Layer 17 of a small transformer language model trained on English Wikipedia (21 layers, counted from 0, width 96).
Take only the direct path to the model's output, skipping the later layers: a vector added to the residual stream pushes a token's score in proportion to its dot product with that token's output vector.

Output vectors of the tokens that the questions are about. A number n stands for n times 0.006.
"Histor": 44 -32 -15 0 86 -76 -25 31 4 -2 -52 -15 0 10 -30 -57 -25 24 29 32 8 0 -64 5 37 17 -111 115 -13 -44 9 -17 33 23 26 55 56 2 -109 60 -17 -28 -32 -24 -12 -74 -72 7 14 26 -3 -54 5 -53 -52 -45 2 64 -74 5 96 -18 39 -25 43 -31 9 -10 111 -10 -53 41 -58 -20 -23 35 57 2 -55 123 46 -69 -31 21 -55 -128 59 59 51 -22 -24 64 -119 -80 3 -17
"rain": 34 -51 92 18 66 27 2 -34 -53 88 -16 58 9 164 42 -27 -76 -1 6 37 42 58 0 15 179 70 -25 5 -72 75 -7 -6 131 -132 3 5 71 -16 -33 29 -22 32 11 -11 100 -115 -33 55 94 23 -5 -79 -50 53 -90 -147 -87 -51 -9 -19 122 48 -11 138 56 88 -46 -24 -6 40 -52 -67 -6 87 -26 2 -61 -36 -33 63 70 -27 57 43 24 -93 -84 -20 31 51 -35 45 4 -73 -32 15
"Prec": 38 24 -27 37 71 -70 -71 -25 -47 -5 43 83 -53 49 3 53 42 1 -23 -30 45 -12 -98 57 22 -6 52 0 -91 24 38 -7 -13 42 -53 -28 71 42 -133 36 -28 67 -61 27 -40 -20 -2 -72 -33 79 -21 -24 44 19 -20 -5 -21 35 -32 45 134 -11 -2 35 -40 47 -14 23 44 -90 -55 -7 -49 21 -64 74 -74 127 -27 42 -25 -59 53 -7 -21 -106 -6 52 -10 55 -140 56 -3 -22 47 -51
"Air ": -34 1 77 -36 46 -37 -19 65 58 -33 -22 54 22 29 -28 -94 -8 0 1 1 102 15 -40 42 37 -47 -3 -8 -41 12 70 8 91 -14 25 41 45 -35 -73 -41 8 3 -55 -22 11 7 -10 -73 -37 19 6 -1 -28 47 -77 -90 -8 47 -15 13 -15 -75 35 32 35 22 35 -61 94 31 -26 -15 -98 -77 -27 5 -21 88 -45 41 -63 -53 -1 -29 -7 -91 49 43 65 50 -20 -14 -60 -13 -36 63
"office ": -47 -74 25 -129 72 -79 16 28 -29 59 -98 110 -25 53 106 -30 47 55 7 28 26 69 -54 80 68 61 -36 -26 70 -27 44 -21 30 -5 -42 34 -5 19 -66 68 -3 95 -29 70 36 -83 46 -38 37 11 -24 86 10 40 -28 -70 -16 6 -25 -124 -13 -114 -29 9 -28 67 79 -10 48 -77 -64 41 7 32 21 48 -61 62 -56 36 36 -85 -72 58 51 -24 48 96 2 19 -57 -19 -104 2 72 37
"|---": 74 -79 140 -71 53 -127 -32 167 -24 173 -107 116 -76 155 104 -139 65 36 94 151 148 136 -148 3 198 89 -103 66 -113 -69 176 -150 31 -111 88 32 87 8 -356 135 -146 149 -113 66 -18 -97 -111 -61 75 478 36 -13 97 41 -93 -146 -306 29 -53 -117 187 -88 101 113 75 167 -17 -101 140 -39 -94 70 -133 -87 -145 66 -76 141 -172 45 46 15 64 -68 110 -209 -53 44 144 122 -140 197 -48 -157 -186 70
"Suc": 46 -59 74 28 148 9 -70 -75 20 33 25 74 -113 0 102 -13 0 -63 -22 -16 20 44 -45 -10 33 34 10 61 -32 -39 15 -133 9 22 -12 5 93 -42 -114 40 -47 60 -103 -7 -68 -21 0 -73 -108 56 -47 -18 -13 -23 -55 -32 -52 43 -2 8 99 -25 31 19 -16 123 -87 -32 74 45 -65 -40 -50 -115 49 -2 -11 84 -15 -10 -37 -32 7 -65 -20 -66 3 -30 22 63 -113 129 -154 24 51 -87
"|---|---|---|---": -62 -64 54 5 -38 -27 -51 18 -19 24 -39 -31 -11 -4 -10 57 -9 9 -24 98 -18 98 -59 -68 -35 33 6 38 -126 -77 66 12 16 20 137 -32 -6 44 -93 95 -104 -4 -30 -29 -74 -27 -58 -43 16 103 -36 9 6 4 29 7 -2 57 2 7 44 13 119 8 77 94 19 -15 59 -39 -72 2 -102 -19 28 49 30 -23 -52 36 36 -65 -30 34 90 -81 -56 -9 110 66 29 -30 -58 -28 -67 6
"ministr": 13 16 32 -54 78 -70 -9 54 -116 17 -66 -24 16 -2 83 -119 -27 23 -39 36 -35 45 22 20 64 29 -77 77 49 -63 8 -34 77 -16 -11 47 78 -55 -31 27 -94 159 3 48 13 -33 42 -37 -2 45 8 66 8 -26 -86 -57 -56 60 -44 12 35 -5 2 38 -41 108 -7 -15 -21 -78 -100 15 9 6 3 32 -77 2 -109 45 3 -43 43 19 62 -66 -26 -46 50 82 -88 66 -2 -31 50 -12
"club ": 29 -8 -27 -51 -1 -44 -84 64 -15 -13 -62 94 -40 77 42 -52 43 13 69 -34 95 64 -22 16 52 43 8 -34 2 -44 70 -12 1 -45 0 23 63 -15 -54 12 -15 68 6 114 42 49 -51 -50 -35 16 -5 74 35 40 -22 -43 -33 4 23 -97 13 -33 -35 -78 -4 67 49 -115 77 -37 6 81 -46 66 -23 45 -52 3 -100 -45 56 67 -6 -24 -36 -2 -13 38 91 53 -35 -7 57 -25 -6 84
"|": -13 -83 74 -57 45 -58 -52 -26 54 22 -33 64 32 -16 -50 -31 -26 -46 -71 46 26 28 -28 -41 -9 90 65 3 12 2 41 -19 -67 -2 17 7 -56 -64 -55 73 -57 91 -20 -43 24 -60 56 -14 -3 14 -27 -29 47 -21 -81 51 20 27 -84 -48 34 -73 21 89 63 70 -43 -22 93 18 -34 -42 -8 -93 -22 53 70 11 -78 -41 38 18 0 -3 45 47 -49 -14 -15 -20 7 -67 7 49 -69 -31
"She ": 42 -32 10 -18 0 9 -25 -27 9 9 44 88 -46 -5 19 -30 21 -59 -29 55 50 -27 -21 -13 19 65 0 16 5 -55 48 -41 -37 -52 0 -5 -43 -68 -28 62 -72 56 -47 -10 45 29 -56 8 41 70 85 -45 67 81 -28 20 13 55 29 20 101 -78 60 -12 45 110 -65 36 66 -50 -57 -11 5 -17 15 88 -56 84 -1 35 26 -45 50 61 43 -90 34 0 16 -3 -72 11 92 26 -47 20
"Produc": 39 19 95 -25 39 -51 -68 -22 38 45 16 9 -39 -37 49 -38 17 -34 -21 17 110 -19 -18 0 47 -14 -72 28 -3 -33 88 -34 -7 2 55 57 22 -17 -97 -76 79 -28 -52 18 0 -64 -18 -68 37 55 -15 -72 37 -27 35 30 -12 -20 -82 21 10 -157 32 49 43 44 -72 -65 36 -46 6 76 -34 -44 -19 62 32 16 -40 -48 -87 -7 55 -28 56 -115 39 78 43 -39 -61 17 -100 47 -48 -39
"isod": -79 -76 35 -64 -42 -65 5 2 107 73 -40 45 44 67 8 -2 29 8 17 -45 11 13 4 45 68 54 -62 46 -73 -18 48 19 27 -70 -33 -114 28 -9 -21 -52 38 78 -30 79 -44 -94 -75 7 127 182 91 18 19 61 57 -29 -143 0 39 -27 -43 -100 130 109 8 124 -105 -42 74 -56 -6 48 -136 36 -114 70 -35 77 11 0 17 33 121 -25 48 -36 33 51 102 -80 -24 32 -139 -17 -43 -65
"ry ": 18 51 54 59 -82 10 -79 89 52 17 60 -2 28 117 24 -35 -68 -6 95 38 -7 -44 -53 1 81 70 -99 67 5 -25 2 68 -37 18 -13 -3 3 -20 9 26 0 40 7 42 10 -33 -28 -6 114 120 -32 -98 -2 20 -21 -36 -111 42 -29 -42 97 -60 -39 25 68 22 53 63 35 35 3 -39 -120 -132 -35 -17 -9 18 -22 -25 131 -68 10 -41 44 2 -23 31 -21 -19 -28 23 22 -27 0 -1
"ement": 30 -70 -49 -69 35 -99 -32 46 -35 37 28 -30 -42 75 118 -9 114 17 15 3 -53 56 -63 9 15 107 -27 -10 -81 3 13 27 0 -92 92 59 39 41 -41 133 -77 98 36 0 -31 -3 54 -5 0 133 78 3 -38 -7 -6 -67 -9 -57 6 -98 -2 71 83 -15 16 -2 -57 38 -11 -11 -80 -17 -88 -5 -45 29 36 54 -12 3 -29 -48 -49 -30 -63 -56 26 -37 27 -72 -42 -9 -21 -97 -69 97
"el ": 45 50 26 -35 -4 -68 14 16 -50 92 28 38 -82 9 -25 18 -41 69 45 37 67 0 -105 -17 14 55 -54 -35 -17 -4 -38 -69 -67 17 -37 -2 -5 -21 19 41 -69 -8 -42 -8 72 23 9 57 -51 91 53 27 15 -1 -32 -90 -17 60 25 10 83 -8 23 7 -33 25 -64 -34 -23 -112 -45 109 14 -23 -22 1 -41 6 -11 -45 -3 16 21 9 -68 -21 -10 60 0 6 -23 15 -24 -4 49 40
"inning ": -41 -8 -7 -105 21 45 43 29 63 52 -26 10 -31 95 2 -41 103 25 -3 30 124 27 -96 23 176 40 24 52 14 -7 83 -56 13 -72 62 -19 -88 59 -39 -7 -26 59 -29 15 -46 26 -36 40 99 95 -50 -14 34 72 -27 -149 -80 3 27 64 27 12 33 74 34 149 40 17 -24 -78 49 -9 5 21 -18 15 -46 -36 -11 0 -26 8 -56 -58 112 -39 -62 10 11 42 6 -80 -57 9 -70 0
"\".": 25 55 54 -61 -16 -91 -45 0 23 14 -9 15 -33 42 12 -43 66 72 -47 -41 19 9 -11 2 -14 -20 -46 -33 -52 -49 -44 -1 -34 26 4 21 45 -9 -33 92 -5 66 -16 1 25 -49 0 -22 85 88 14 -29 91 43 3 24 -113 -27 -72 -105 -31 23 63 34 16 14 -11 -10 124 9 -58 -31 -92 -55 56 72 8 13 -61 -11 8 -1 55 -45 26 9 18 34 -15 8 10 0 -20 -1 -87 -35
"ecu": 8 -96 64 -60 78 5 -40 57 -83 85 -64 88 -16 18 74 -28 85 42 72 43 -23 -36 11 -61 12 -8 -113 58 -43 17 64 -102 -3 7 38 -35 -29 -58 -22 14 12 63 -33 19 -102 -29 -8 -13 -31 90 74 4 5 17 49 -99 -61 35 21 17 4 6 2 35 -12 -3 -79 -37 36 -10 -73 47 -12 55 10 -12 -32 33 -76 58 18 -52 -20 -46 27 -84 -66 89 77 -41 -18 111 -35 41 32 55

Output weights of attention head 2. The head adds the sum of these rows, row i times number i of z. A number n stands for n times 0.00035.
o0: -75 37 -63 -109 -28 -29 121 9 8 89 97 -162 22 -219 -75 115 30 107 -41 55 15 0 0 -70 48 -162 23 -121 139 16 119 63 14 -17 175 -80 -101 150 -69 -242 216 -64 55 69 -145 109 144 -42 -39 41 -26 44 37 -142 -39 -135 79 107 41 -60 -154 -156 -102 15 108 -32 21 -135 -22 -132 -30 35 46 -89 -109 11 76 143 52 -88 105 5 -20 -180 102 -93 -42 -76 73 14 73 50 168 4 -39 56
o1: -91 -141 -75 61 -277 61 80 -146 40 -26 188 83 -94 230 128 -171 -1 -114 11 203 252 -178 169 -11 -162 30 35 152 253 73 174 181 17 238 -58 3 -40 -163 94 -135 -155 -69 -17 138 223 -30 -209 33 -91 49 51 56 49 62 19 5 181 -19 249 -124 49 -115 -71 -206 -274 -344 134 -103 71 -71 120 -129 97 25 -257 -46 179 -76 -25 178 75 71 -58 -27 108 -250 120 -201 -240 115 -12 219 187 -256 114 232
o2: 12 -84 108 -95 251 230 79 89 -29 -197 -89 -82 64 -35 -258 -251 33 -77 -146 -273 -134 115 107 -113 -119 -192 10 -112 58 165 66 -104 274 155 67 126 201 162 72 -158 -81 111 -168 28 86 281 -271 -24 18 -139 -53 23 48 -52 30 -84 -31 45 -137 -106 -178 -1 -122 -17 45 -60 41 -127 74 178 -168 193 -100 -106 108 34 -78 189 338 -22 -28 130 -188 5 -29 252 -143 160 155 -61 134 44 115 203 -182 -73
o3: 243 29 50 103 -26 20 107 -136 64 47 55 111 97 -87 146 -107 -15 143 33 -80 160 -112 151 -89 59 228 -124 113 -49 -80 31 -27 -9 -96 -249 -48 104 -133 71 -150 -50 79 -92 132 176 209 -204 114 72 289 109 -19 -9 -65 79 -85 -243 -140 -29 231 72 169 119 185 42 -32 37 -42 -49 -72 -51 89 158 25 41 162 72 -304 19 -209 105 133 -32 136 110 216 171 -181 180 -44 -293 150 -72 -137 -94 -100
o4: -89 69 36 60 -82 -7 -123 77 196 216 232 92 82 -43 -105 35 186 -126 -3 167 -25 103 -42 180 76 -111 167 -52 -3 -18 40 -19 83 59 142 -148 -184 -42 -20 -108 -155 -15 313 -160 -55 -82 -195 -120 -144 -122 52 32 72 -284 147 -11 -32 -89 -60 86 70 -146 139 32 53 274 119 -75 -115 -84 -7 -183 51 -189 -19 82 205 7 109 -77 15 333 5 134 102 160 74 26 -52 -249 112 12 71 24 -84 140
o5: 130 -225 -4 49 -116 -51 24 -108 207 19 -73 -218 42 -127 72 99 -99 169 -124 39 -170 -110 -137 115 62 -97 44 283 -152 -74 32 66 -280 -83 179 85 -129 137 -125 -326 106 -32 109 251 -113 -137 -33 113 37 214 -39 -33 7 -74 32 -29 -54 147 21 120 155 -130 202 295 -14 59 313 -59 -220 16 241 -198 -113 -72 -31 144 88 110 31 -110 6 9 -28 -45 51 183 -140 -185 -20 -128 -144 -133 -125 74 47 64
o6: -152 223 -108 19 -295 -8 261 -226 -49 36 -137 33 -46 -102 -5 228 -116 -136 5 149 183 82 81 327 -99 -201 63 169 -163 100 136 -141 131 -195 178 -143 -198 -135 127 -112 86 -13 -110 -247 -222 116 329 82 141 -36 -44 -104 10 92 -240 -56 -4 181 -93 -90 -3 -187 81 107 -94 244 -87 59 29 -95 12 27 -68 112 -128 -31 -110 12 -336 -8 -164 44 215 -20 -113 -197 9 -66 119 86 169 260 201 15 -238 85
o7: -96 -87 -60 135 45 -1 51 -215 31 -17 -205 -184 -82 59 -106 162 -66 -61 35 104 -82 30 62 -45 -210 88 230 -67 -121 47 -58 -232 -235 -20 80 23 34 90 -158 14 193 7 212 88 -185 -73 -86 -81 -114 153 -107 135 26 31 15 28 5 87 78 -6 -76 -28 -128 -15 -82 -49 -15 13 -348 77 -46 -69 -106 161 -99 -108 -52 -72 49 74 -64 66 20 -93 14 141 -130 -71 -69 38 -20 -51 -70 56 26 62
o8: 12 -155 44 -318 197 108 12 -136 156 38 -182 -108 18 78 -100 -158 145 107 -103 -322 -213 -439 211 -132 179 165 196 -188 3 84 22 -130 206 148 -229 -21 255 -112 119 -284 -22 183 -243 296 16 77 62 -116 -91 61 -11 80 -52 51 276 48 52 54 90 -33 -264 -24 -182 -28 222 -112 74 -182 26 106 -133 129 47 5 131 106 -69 -17 185 -8 -103 -139 -54 -44 -39 -36 -228 44 123 145 -31 153 23 -16 43 48
o9: 158 -75 -177 -109 -24 70 199 13 68 180 126 54 -164 79 134 -60 -42 82 94 70 -216 -317 -102 -213 -25 310 -81 -164 227 42 -56 -36 -173 66 92 -167 42 28 -22 125 -1 118 109 96 30 -86 -62 1 -139 128 -157 107 1 -59 38 57 118 -57 153 -209 -135 -57 -99 -11 -182 -88 -22 91 -40 51 68 -171 88 190 -130 -56 -40 -63 -157 57 199 -258 -84 -30 -110 -17 81 -87 -304 -23 -27 9 -42 -190 190 40
o10: -258 -89 -96 38 48 4 -42 15 218 1 -43 184 64 -173 -96 146 144 -95 11 46 268 -86 233 188 -163 -433 130 -129 -194 65 -120 -28 181 114 121 89 -97 -176 -36 -128 -17 -10 -41 -39 -411 -72 47 -102 -29 72 158 22 -249 -4 47 -122 52 105 23 136 87 9 116 155 259 -50 57 173 25 86 -117 -314 -144 -256 83 -174 27 72 -47 231 -143 -74 88 120 -277 23 -187 -18 -134 -67 79 138 -94 71 -230 -46
o11: -195 -109 50 -84 -20 -98 33 -63 2 162 307 -6 177 -345 -44 214 30 -143 -183 -144 -35 -305 141 -308 -15 59 -38 170 -58 -25 -211 -134 -174 -101 -14 142 -16 -90 -189 31 255 155 -175 -67 -9 95 169 72 -72 18 169 -125 -55 -76 68 5 245 -78 101 32 57 89 101 -280 -62 75 -140 -81 -3 -70 -192 33 383 -69 57 52 33 136 -151 -25 47 -124 -2 171 87 -213 -194 -161 76 -235 -144 11 -262 30 284 -67
o12: 99 99 50 44 -270 58 102 47 -129 136 -112 -49 -76 29 6 -140 -49 182 -30 58 -22 -27 -116 291 82 60 -307 -145 41 37 -112 -170 21 -93 121 -172 100 -42 -26 -76 82 32 28 26 11 -109 161 93 -30 171 -43 54 24 128 -37 -65 -61 -121 -25 168 -139 -84 -138 93 -264 -102 21 84 -10 -4 124 46 146 141 -204 81 23 -81 3 -65 31 -258 259 184 -93 151 20 -38 1 -102 35 164 -217 124 190 -183
o13: 145 -102 -142 49 -109 117 384 -215 88 -89 38 -142 141 50 49 -44 -48 -382 137 387 29 296 128 -161 128 -204 202 427 50 -1 -9 46 47 97 18 55 47 -40 83 -100 -106 -9 330 123 -141 371 182 164 132 164 -43 -125 -48 -469 -89 -39 124 280 102 -301 188 -45 -76 -183 -52 -95 140 82 -142 113 28 29 211 145 35 -193 17 39 69 -25 331 114 71 -162 165 -201 74 -221 -60 -182 194 97 126 -43 -223 262
o14: -12 197 -48 185 52 -32 81 -54 -58 -136 4 109 16 124 -40 5 177 -203 258 -104 103 -60 14 -120 -260 156 -31 -60 -99 -53 -52 -93 64 -46 -180 -20 19 -207 -45 62 -168 133 166 -196 173 136 -284 -108 226 -107 93 -109 -104 -167 -192 -91 18 -109 -102 16 147 175 158 56 -31 61 -170 106 17 -31 -67 -42 140 -26 118 -17 -123 -206 -62 -26 -22 88 168 152 -27 219 23 -60 72 67 -104 -280 -33 -87 -157 201
o15: -126 36 -174 1 59 121 223 -50 -45 -127 -90 236 -145 258 -194 5 -80 -5 116 -127 211 -189 -38 -174 -186 -112 149 -148 -76 176 127 -137 44 68 -36 -85 155 -55 23 -170 45 -22 -71 -52 51 59 -109 -18 59 78 -19 -3 -190 224 34 -103 94 60 -200 -92 -193 -184 60 73 36 -168 -22 72 142 -155 119 -123 -34 96 -75 36 -136 53 42 -39 -140 6 -15 -97 -108 32 -230 62 -44 10 18 89 189 88 -113 298
o16: -38 172 -49 -100 62 -134 -110 160 -256 56 -163 287 -83 -69 241 107 -73 235 2 -52 171 -104 -44 10 -120 -74 9 -159 158 -39 85 254 213 76 83 -148 -117 -94 85 -62 -94 -56 -121 -162 -131 58 140 -156 -14 -172 169 -64 -24 185 22 -71 7 100 -181 -82 -69 -65 -63 126 189 195 52 -122 72 -133 -132 116 -152 -168 17 252 83 31 -242 -78 -137 98 -128 94 -218 86 -70 153 31 314 62 -90 131 -26 -153 -231
o17: 33 15 -128 32 -60 -65 -21 53 174 96 47 71 -120 206 -42 56 -228 88 30 65 -47 221 -33 80 -28 94 193 132 -106 -117 73 -72 -98 -119 -42 -119 21 133 -2 409 -103 -63 -138 -148 97 -83 150 48 51 10 -253 -88 -19 -53 78 160 -144 -170 -68 -38 14 108 17 -102 -59 -9 -27 169 -249 112 -112 125 2 123 -117 12 -28 84 67 120 -87 186 30 -190 25 -212 -76 8 -186 -74 61 181 85 -138 -151 77
o18: -207 -171 -8 -64 -124 -190 -200 -40 -43 131 25 -53 72 131 -26 117 -118 162 7 -29 -110 -188 -125 38 147 -80 270 -37 -238 43 -23 206 -185 21 -75 -62 129 67 -27 -35 -117 -63 105 135 -17 -136 13 -49 -95 -41 64 89 -142 133 156 67 75 -184 -190 46 289 -142 50 156 277 96 175 65 -140 -38 49 -169 -126 105 72 138 42 -95 -73 151 -160 -150 -66 248 -149 -169 -256 -10 -107 191 -150 -302 -210 -31 152 183
o19: 98 289 53 -85 175 -96 -44 147 31 -275 8 214 47 83 -31 -272 150 282 12 -16 -210 -163 93 -6 71 -15 149 -197 -112 -50 -51 452 135 284 62 70 -51 19 20 -98 -86 -151 -168 208 -102 -160 -21 -292 156 117 120 116 -31 64 34 206 196 -40 -141 -29 -26 -78 -92 68 198 43 -8 -38 230 128 233 -104 -133 -35 114 -221 20 -197 16 270 -128 -331 -303 -64 -69 -47 86 -3 13 113 6 -54 -26 80 93 28
o20: -107 -59 -130 185 191 77 -210 -179 -125 -179 -66 10 -102 22 -89 2 -7 -146 129 -144 328 82 -5 -39 24 97 -181 49 59 30 187 -132 24 -144 -131 -54 75 -111 -60 45 82 -137 -194 199 142 -15 -113 115 -106 157 81 271 -37 216 62 -33 44 -206 -16 156 -1 -138 130 116 35 -259 -69 73 91 -20 -37 -4 -7 -12 -144 -156 -24 -75 101 37 -6 79 -38 -222 -196 57 -90 109 -59 83 -116 183 147 -26 -10 156
o21: 202 -203 -190 58 121 70 134 -64 103 44 -133 -45 -125 46 -1 -105 -70 -60 39 -17 96 63 167 142 47 118 -177 -157 -47 36 -101 -256 -16 6 -292 64 132 -69 225 239 -125 151 -273 -80 -53 22 -102 261 -23 -8 -151 98 -228 15 -40 -100 -407 8 -55 -47 121 164 -41 199 1 -99 -3 333 -13 -10 -162 109 88 240 -30 65 -122 -190 -124 -4 30 -259 -122 -60 -107 91 95 25 76 41 64 240 4 -257 -190 -133
o22: -105 -183 87 -19 -93 -68 -208 -138 -421 -134 228 -34 123 -159 166 -80 -178 -149 -208 86 -123 -29 34 -254 131 -145 -59 457 -98 -146 13 197 -27 17 182 303 66 168 -15 185 -84 17 -72 -10 -56 125 155 26 3 160 43 -109 -130 81 8 224 152 -126 99 -65 273 140 71 -37 168 -124 205 8 14 204 37 43 78 18 -20 -164 87 166 -28 35 -23 -110 -128 147 -176 -183 -35 -134 -223 -20 -62 -166 -68 58 208 -21
o23: 116 -91 61 -191 -86 166 68 -172 -296 -190 202 61 171 51 -231 -143 -59 178 92 79 -159 111 152 -5 85 -80 51 81 15 133 -29 86 201 184 135 37 168 60 102 47 -327 145 132 -261 90 277 -212 24 -74 -247 43 6 111 0 83 -33 105 49 -64 -201 156 75 -227 -71 28 -3 97 16 297 134 110 114 47 48 100 29 -4 25 -41 58 172 -30 -206 190 -71 141 82 159 107 27 24 -124 83 236 13 64
o24: 44 -57 -43 -66 85 129 20 -171 -9 -183 110 72 24 -18 -21 41 10 -166 217 31 41 -33 -3 1 160 178 -170 262 11 7 174 -123 85 -92 38 -52 -43 -91 -17 45 -53 -14 -20 -68 35 -49 -9 -64 5 121 -61 29 118 19 -23 72 -71 -109 78 67 67 51 17 37 111 -184 -106 16 216 10 -3 -26 129 27 -167 -193 -182 63 -18 23 -10 3 116 -202 -12 -235 159 -73 -5 -22 4 100 82 36 -220 294
o25: -112 117 -78 131 -5 -92 62 -203 86 111 89 -32 107 -107 -118 95 -135 -198 25 220 220 90 277 -229 50 16 99 262 -53 116 -251 -18 -201 -214 -18 -215 182 -239 109 -105 200 24 188 57 -255 74 175 31 -214 172 66 41 -52 -136 108 103 223 49 -76 -37 -7 -252 28 -66 77 126 -99 68 -133 -151 -34 39 178 219 -94 -166 -26 -141 -64 -226 103 -55 23 -37 97 108 31 -50 35 -124 -209 -84 -10 177 137 -3
o26: -116 48 67 -1 -1 -75 -142 4 -11 -36 126 -55 45 -79 -161 171 21 107 142 -151 69 112 54 -165 -93 -75 37 -93 -61 228 -50 127 -184 -152 25 -120 206 -9 -189 83 153 -10 223 -56 68 111 -27 8 -33 -61 163 22 213 -93 216 -69 207 -186 -123 -22 181 29 -142 -179 -27 -170 -80 -99 241 -51 -64 70 185 -83 148 -2 165 99 76 99 8 -23 133 7 75 19 -48 94 159 -63 -107 -305 -69 274 -35 12
o27: -153 -162 -67 72 51 -162 -175 -193 20 95 -219 -151 -281 99 -47 89 20 -101 -36 -174 27 -237 79 -33 -448 259 38 -134 -28 -111 -42 -143 -57 -68 -17 108 -19 -120 14 156 115 282 -164 -53 17 -208 -210 -158 -10 -262 -103 -67 -121 162 -9 106 48 -26 147 -114 -4 74 129 -89 -186 -30 94 -52 39 -43 -190 -29 -191 -30 -82 107 -19 115 -224 51 -229 43 131 -109 -163 122 -132 -14 -103 170 -132 -217 241 -107 180 -2
o28: 100 -215 -106 43 -57 -294 -216 162 -276 -15 22 53 -218 25 210 -87 -103 106 -284 84 -75 -60 1 -132 36 3 31 23 205 -195 104 -26 -177 -8 317 154 -262 261 143 136 -98 -106 -57 -242 142 109 44 252 -117 11 7 79 -31 359 -20 64 -188 209 105 -36 151 15 27 33 -61 71 131 -184 -48 -1 161 -10 10 -46 -76 170 189 40 -60 -200 -169 -9 -308 69 -20 138 -13 118 37 -81 123 -27 130 8 -10 -203
o29: 41 174 106 62 62 33 206 170 97 57 -62 -64 -29 -134 192 9 -107 192 104 -34 -17 47 -150 86 125 -70 130 -181 -13 -228 -39 131 240 76 5 111 26 338 -160 -39 72 -49 269 -37 -26 139 -17 -23 255 83 94 -32 25 146 -41 -57 -200 -167 -25 87 81 166 -51 -16 35 48 9 -164 101 -56 104 -93 -40 -53 184 32 193 -99 26 -219 14 134 255 149 108 -45 68 -152 40 -78 128 37 -209 45 -128 -25
o30: -383 -130 -13 -178 -181 -43 -12 154 86 -30 325 14 166 -91 -200 36 -125 -118 20 209 124 29 260 243 138 -464 -22 -92 -18 140 -26 61 -126 -48 127 79 -75 77 171 -168 -65 -147 34 -223 -111 -51 222 57 -300 -239 80 163 -143 344 -237 -82 10 115 100 146 -12 -67 29 96 257 -128 -399 -13 173 -69 142 -237 -111 73 -145 -324 -225 12 -79 169 -71 -332 15 109 2 -383 86 5 -15 147 -58 -177 -328 -74 -103 -11
o31: -128 -218 5 -32 26 -57 114 -54 5 -86 93 -16 7 -112 -183 217 -213 267 173 -22 155 184 -33 -86 -30 -16 126 32 148 135 -17 -16 -136 51 -52 63 102 205 -246 172 246 -102 161 197 -15 142 -47 164 53 97 179 225 177 247 -9 -17 -74 -193 196 47 61 -71 -141 -7 75 -49 -41 102 106 66 36 29 -332 55 -94 11 -10 -128 113 71 -6 8 18 19 52 10 -84 67 -19 -24 -31 112 -332 144 -76 -12

Each question shows a token from some text and the vector z that the head gathered there. A number n stands for n times 0.0018.

"at": -116 -270 -181 -111 51 57 191 -12 -297 -19 -156 -166 139 -271 137 -102 15 99 101 39 -34 -30 -79 13 179 -207 -75 0 -9 36 29 34
Pushed down most: "ecu"

"the ": 2 32 -68 -29 25 96 21 92 32 -66 8 -70 -127 2 -9 35 85 -7 95 -102 76 -62 -2 -70 -35 71 -24 147 154 -138 5 0
Which three tokens does it push up most, strongest first? "|", "|---|---|---|---", "Prec"

"ment": -44 57 -166 -32 62 113 54 99 -77 -9 162 6 -21 -2 7 145 -7 64 155 1 115 -137 1 -62 20 186 92 46 -108 -119 30 111
Pushed up most: "Prec"

"it": 6 2 -14 -59 -34 31 58 47 -27 -27 -25 -23 -16 -21 -32 -24 76 -13 -34 -13 -27 -92 43 42 14 -50 2 57 109 -11 14 -45
Which three tokens does it push up most, strongest first? "|---|---|---|---", "|", "Air "

"p": -43 -63 -49 -20 64 37 -36 -7 -140 -15 47 -35 26 -114 -26 -44 7 40 -26 -1 134 -18 18 115 72 56 99 -20 94 -163 61 -42
Pushed up most: "|"

"M": -56 -15 -95 1 -19 -20 -35 -63 -17 48 45 33 -43 -99 -11 -74 84 65 -7 31 -5 29 10 64 88 -78 36 68 38 -71 6 27
Pushed down most: "inning "

". ": -59 -17 -54 57 12 -17 -114 -35 -18 72 37 15 113 -46 -23 -59 -47 -128 -40 42 116 102 33 56 18 169 14 -112 19 -126 124 -125
Pushed up most: "ecu"

"h": -51 -320 97 -51 -86 221 -20 21 192 -138 -109 5 49 -278 -21 -126 -40 -37 -88 137 -99 -54 8 -25 65 -95 -86 333 -13 -125 -248 -233
Pushed up most: "\"."

"to ": 33 -19 -61 -4 -27 106 59 66 -22 -63 34 -47 -81 -20 -14 25 38 24 62 -37 51 -36 23 -80 -3 -15 -25 81 97 -56 53 36
Which three tokens does it push up most, strongest first? "|---|---|---|---", "|---", "Prec"

"le": -46 -3 -84 69 -27 55 -4 18 -38 22 43 -67 19 -23 -10 5 44 11 -15 -28 99 40 82 -35 84 8 -75 27 124 -74 -17 -14
Pushed up most: "|---"

"was ": -80 125 -90 -39 -69 144 -154 -16 4 246 -152 15 101 -24 -142 17 -241 85 -25 -46 131 132 79 -69 111 -78 -190 37 178 -190 -59 46
Pushed down most: "Air "

", ": -93 -78 -61 -25 8 -60 11 -33 20 62 -56 -2 35 29 27 2 16 51 36 -52 -33 33 -26 102 76 -2 -7 -42 -58 -70 -20 -22
Pushed up most: "rain"

"am": -57 -328 32 -51 -71 180 6 -10 124 -113 -97 -13 31 -220 7 -149 -1 -8 -11 113 -109 6 21 17 55 -87 -75 262 -26 -102 -202 -211
Pushed up most: "\"."

"ally ": -35 -32 -56 43 -1 15 -3 -16 -21 -23 -41 43 25 -90 32 -40 48 -51 -58 -104 50 1 -23 35 64 19 42 98 71 -41 -52 -39
Pushed up most: "el "

"by ": -60 -182 -28 -117 -107 -51 20 101 -73 -1 -30 -99 -24 -162 -65 -131 60 178 -19 -122 -92 94 28 59 46 -53 56 120 94 -47 144 86
Pushed up most: "|---|---|---|---"

"s ": -50 47 -118 -222 -12 7 134 -60 -21 35 126 -30 -9 45 -56 64 194 -83 49 -37 -30 22 39 29 -17 85 -114 111 113 -197 174 -168
Pushed up most: "Air "

"riv": -45 -101 -40 -33 -27 37 -74 -45 -12 20 4 51 9 -80 -30 -10 35 42 43 23 -46 -26 40 19 -33 -37 60 35 85 -14 -39 -31
Pushed up most: "\"."

"4 ": -25 28 -126 -51 106 118 47 -48 -162 34 40 -129 0 93 43 -78 4 1 56 -51 -7 37 -26 52 70 -10 -4 -13 -63 -90 6 -125
Pushed up most: "ry "

"office ": -46 -12 -135 -100 -49 -80 118 17 -20 61 -103 -26 92 -144 -59 -41 88 121 65 -21 -35 33 -104 -1 35 -87 -18 -5 -46 -71 5 12
Which three tokens does it push up most, strongest first? "|---", "office ", "Prec"

"ous": -41 -80 -62 -28 -37 39 -64 -3 -21 68 29 6 34 -110 -15 29 10 20 73 11 33 28 14 18 -17 -16 47 36 46 -56 21 -10
Which three tokens does it push up most, strongest first? "Prec", "office ", "ement"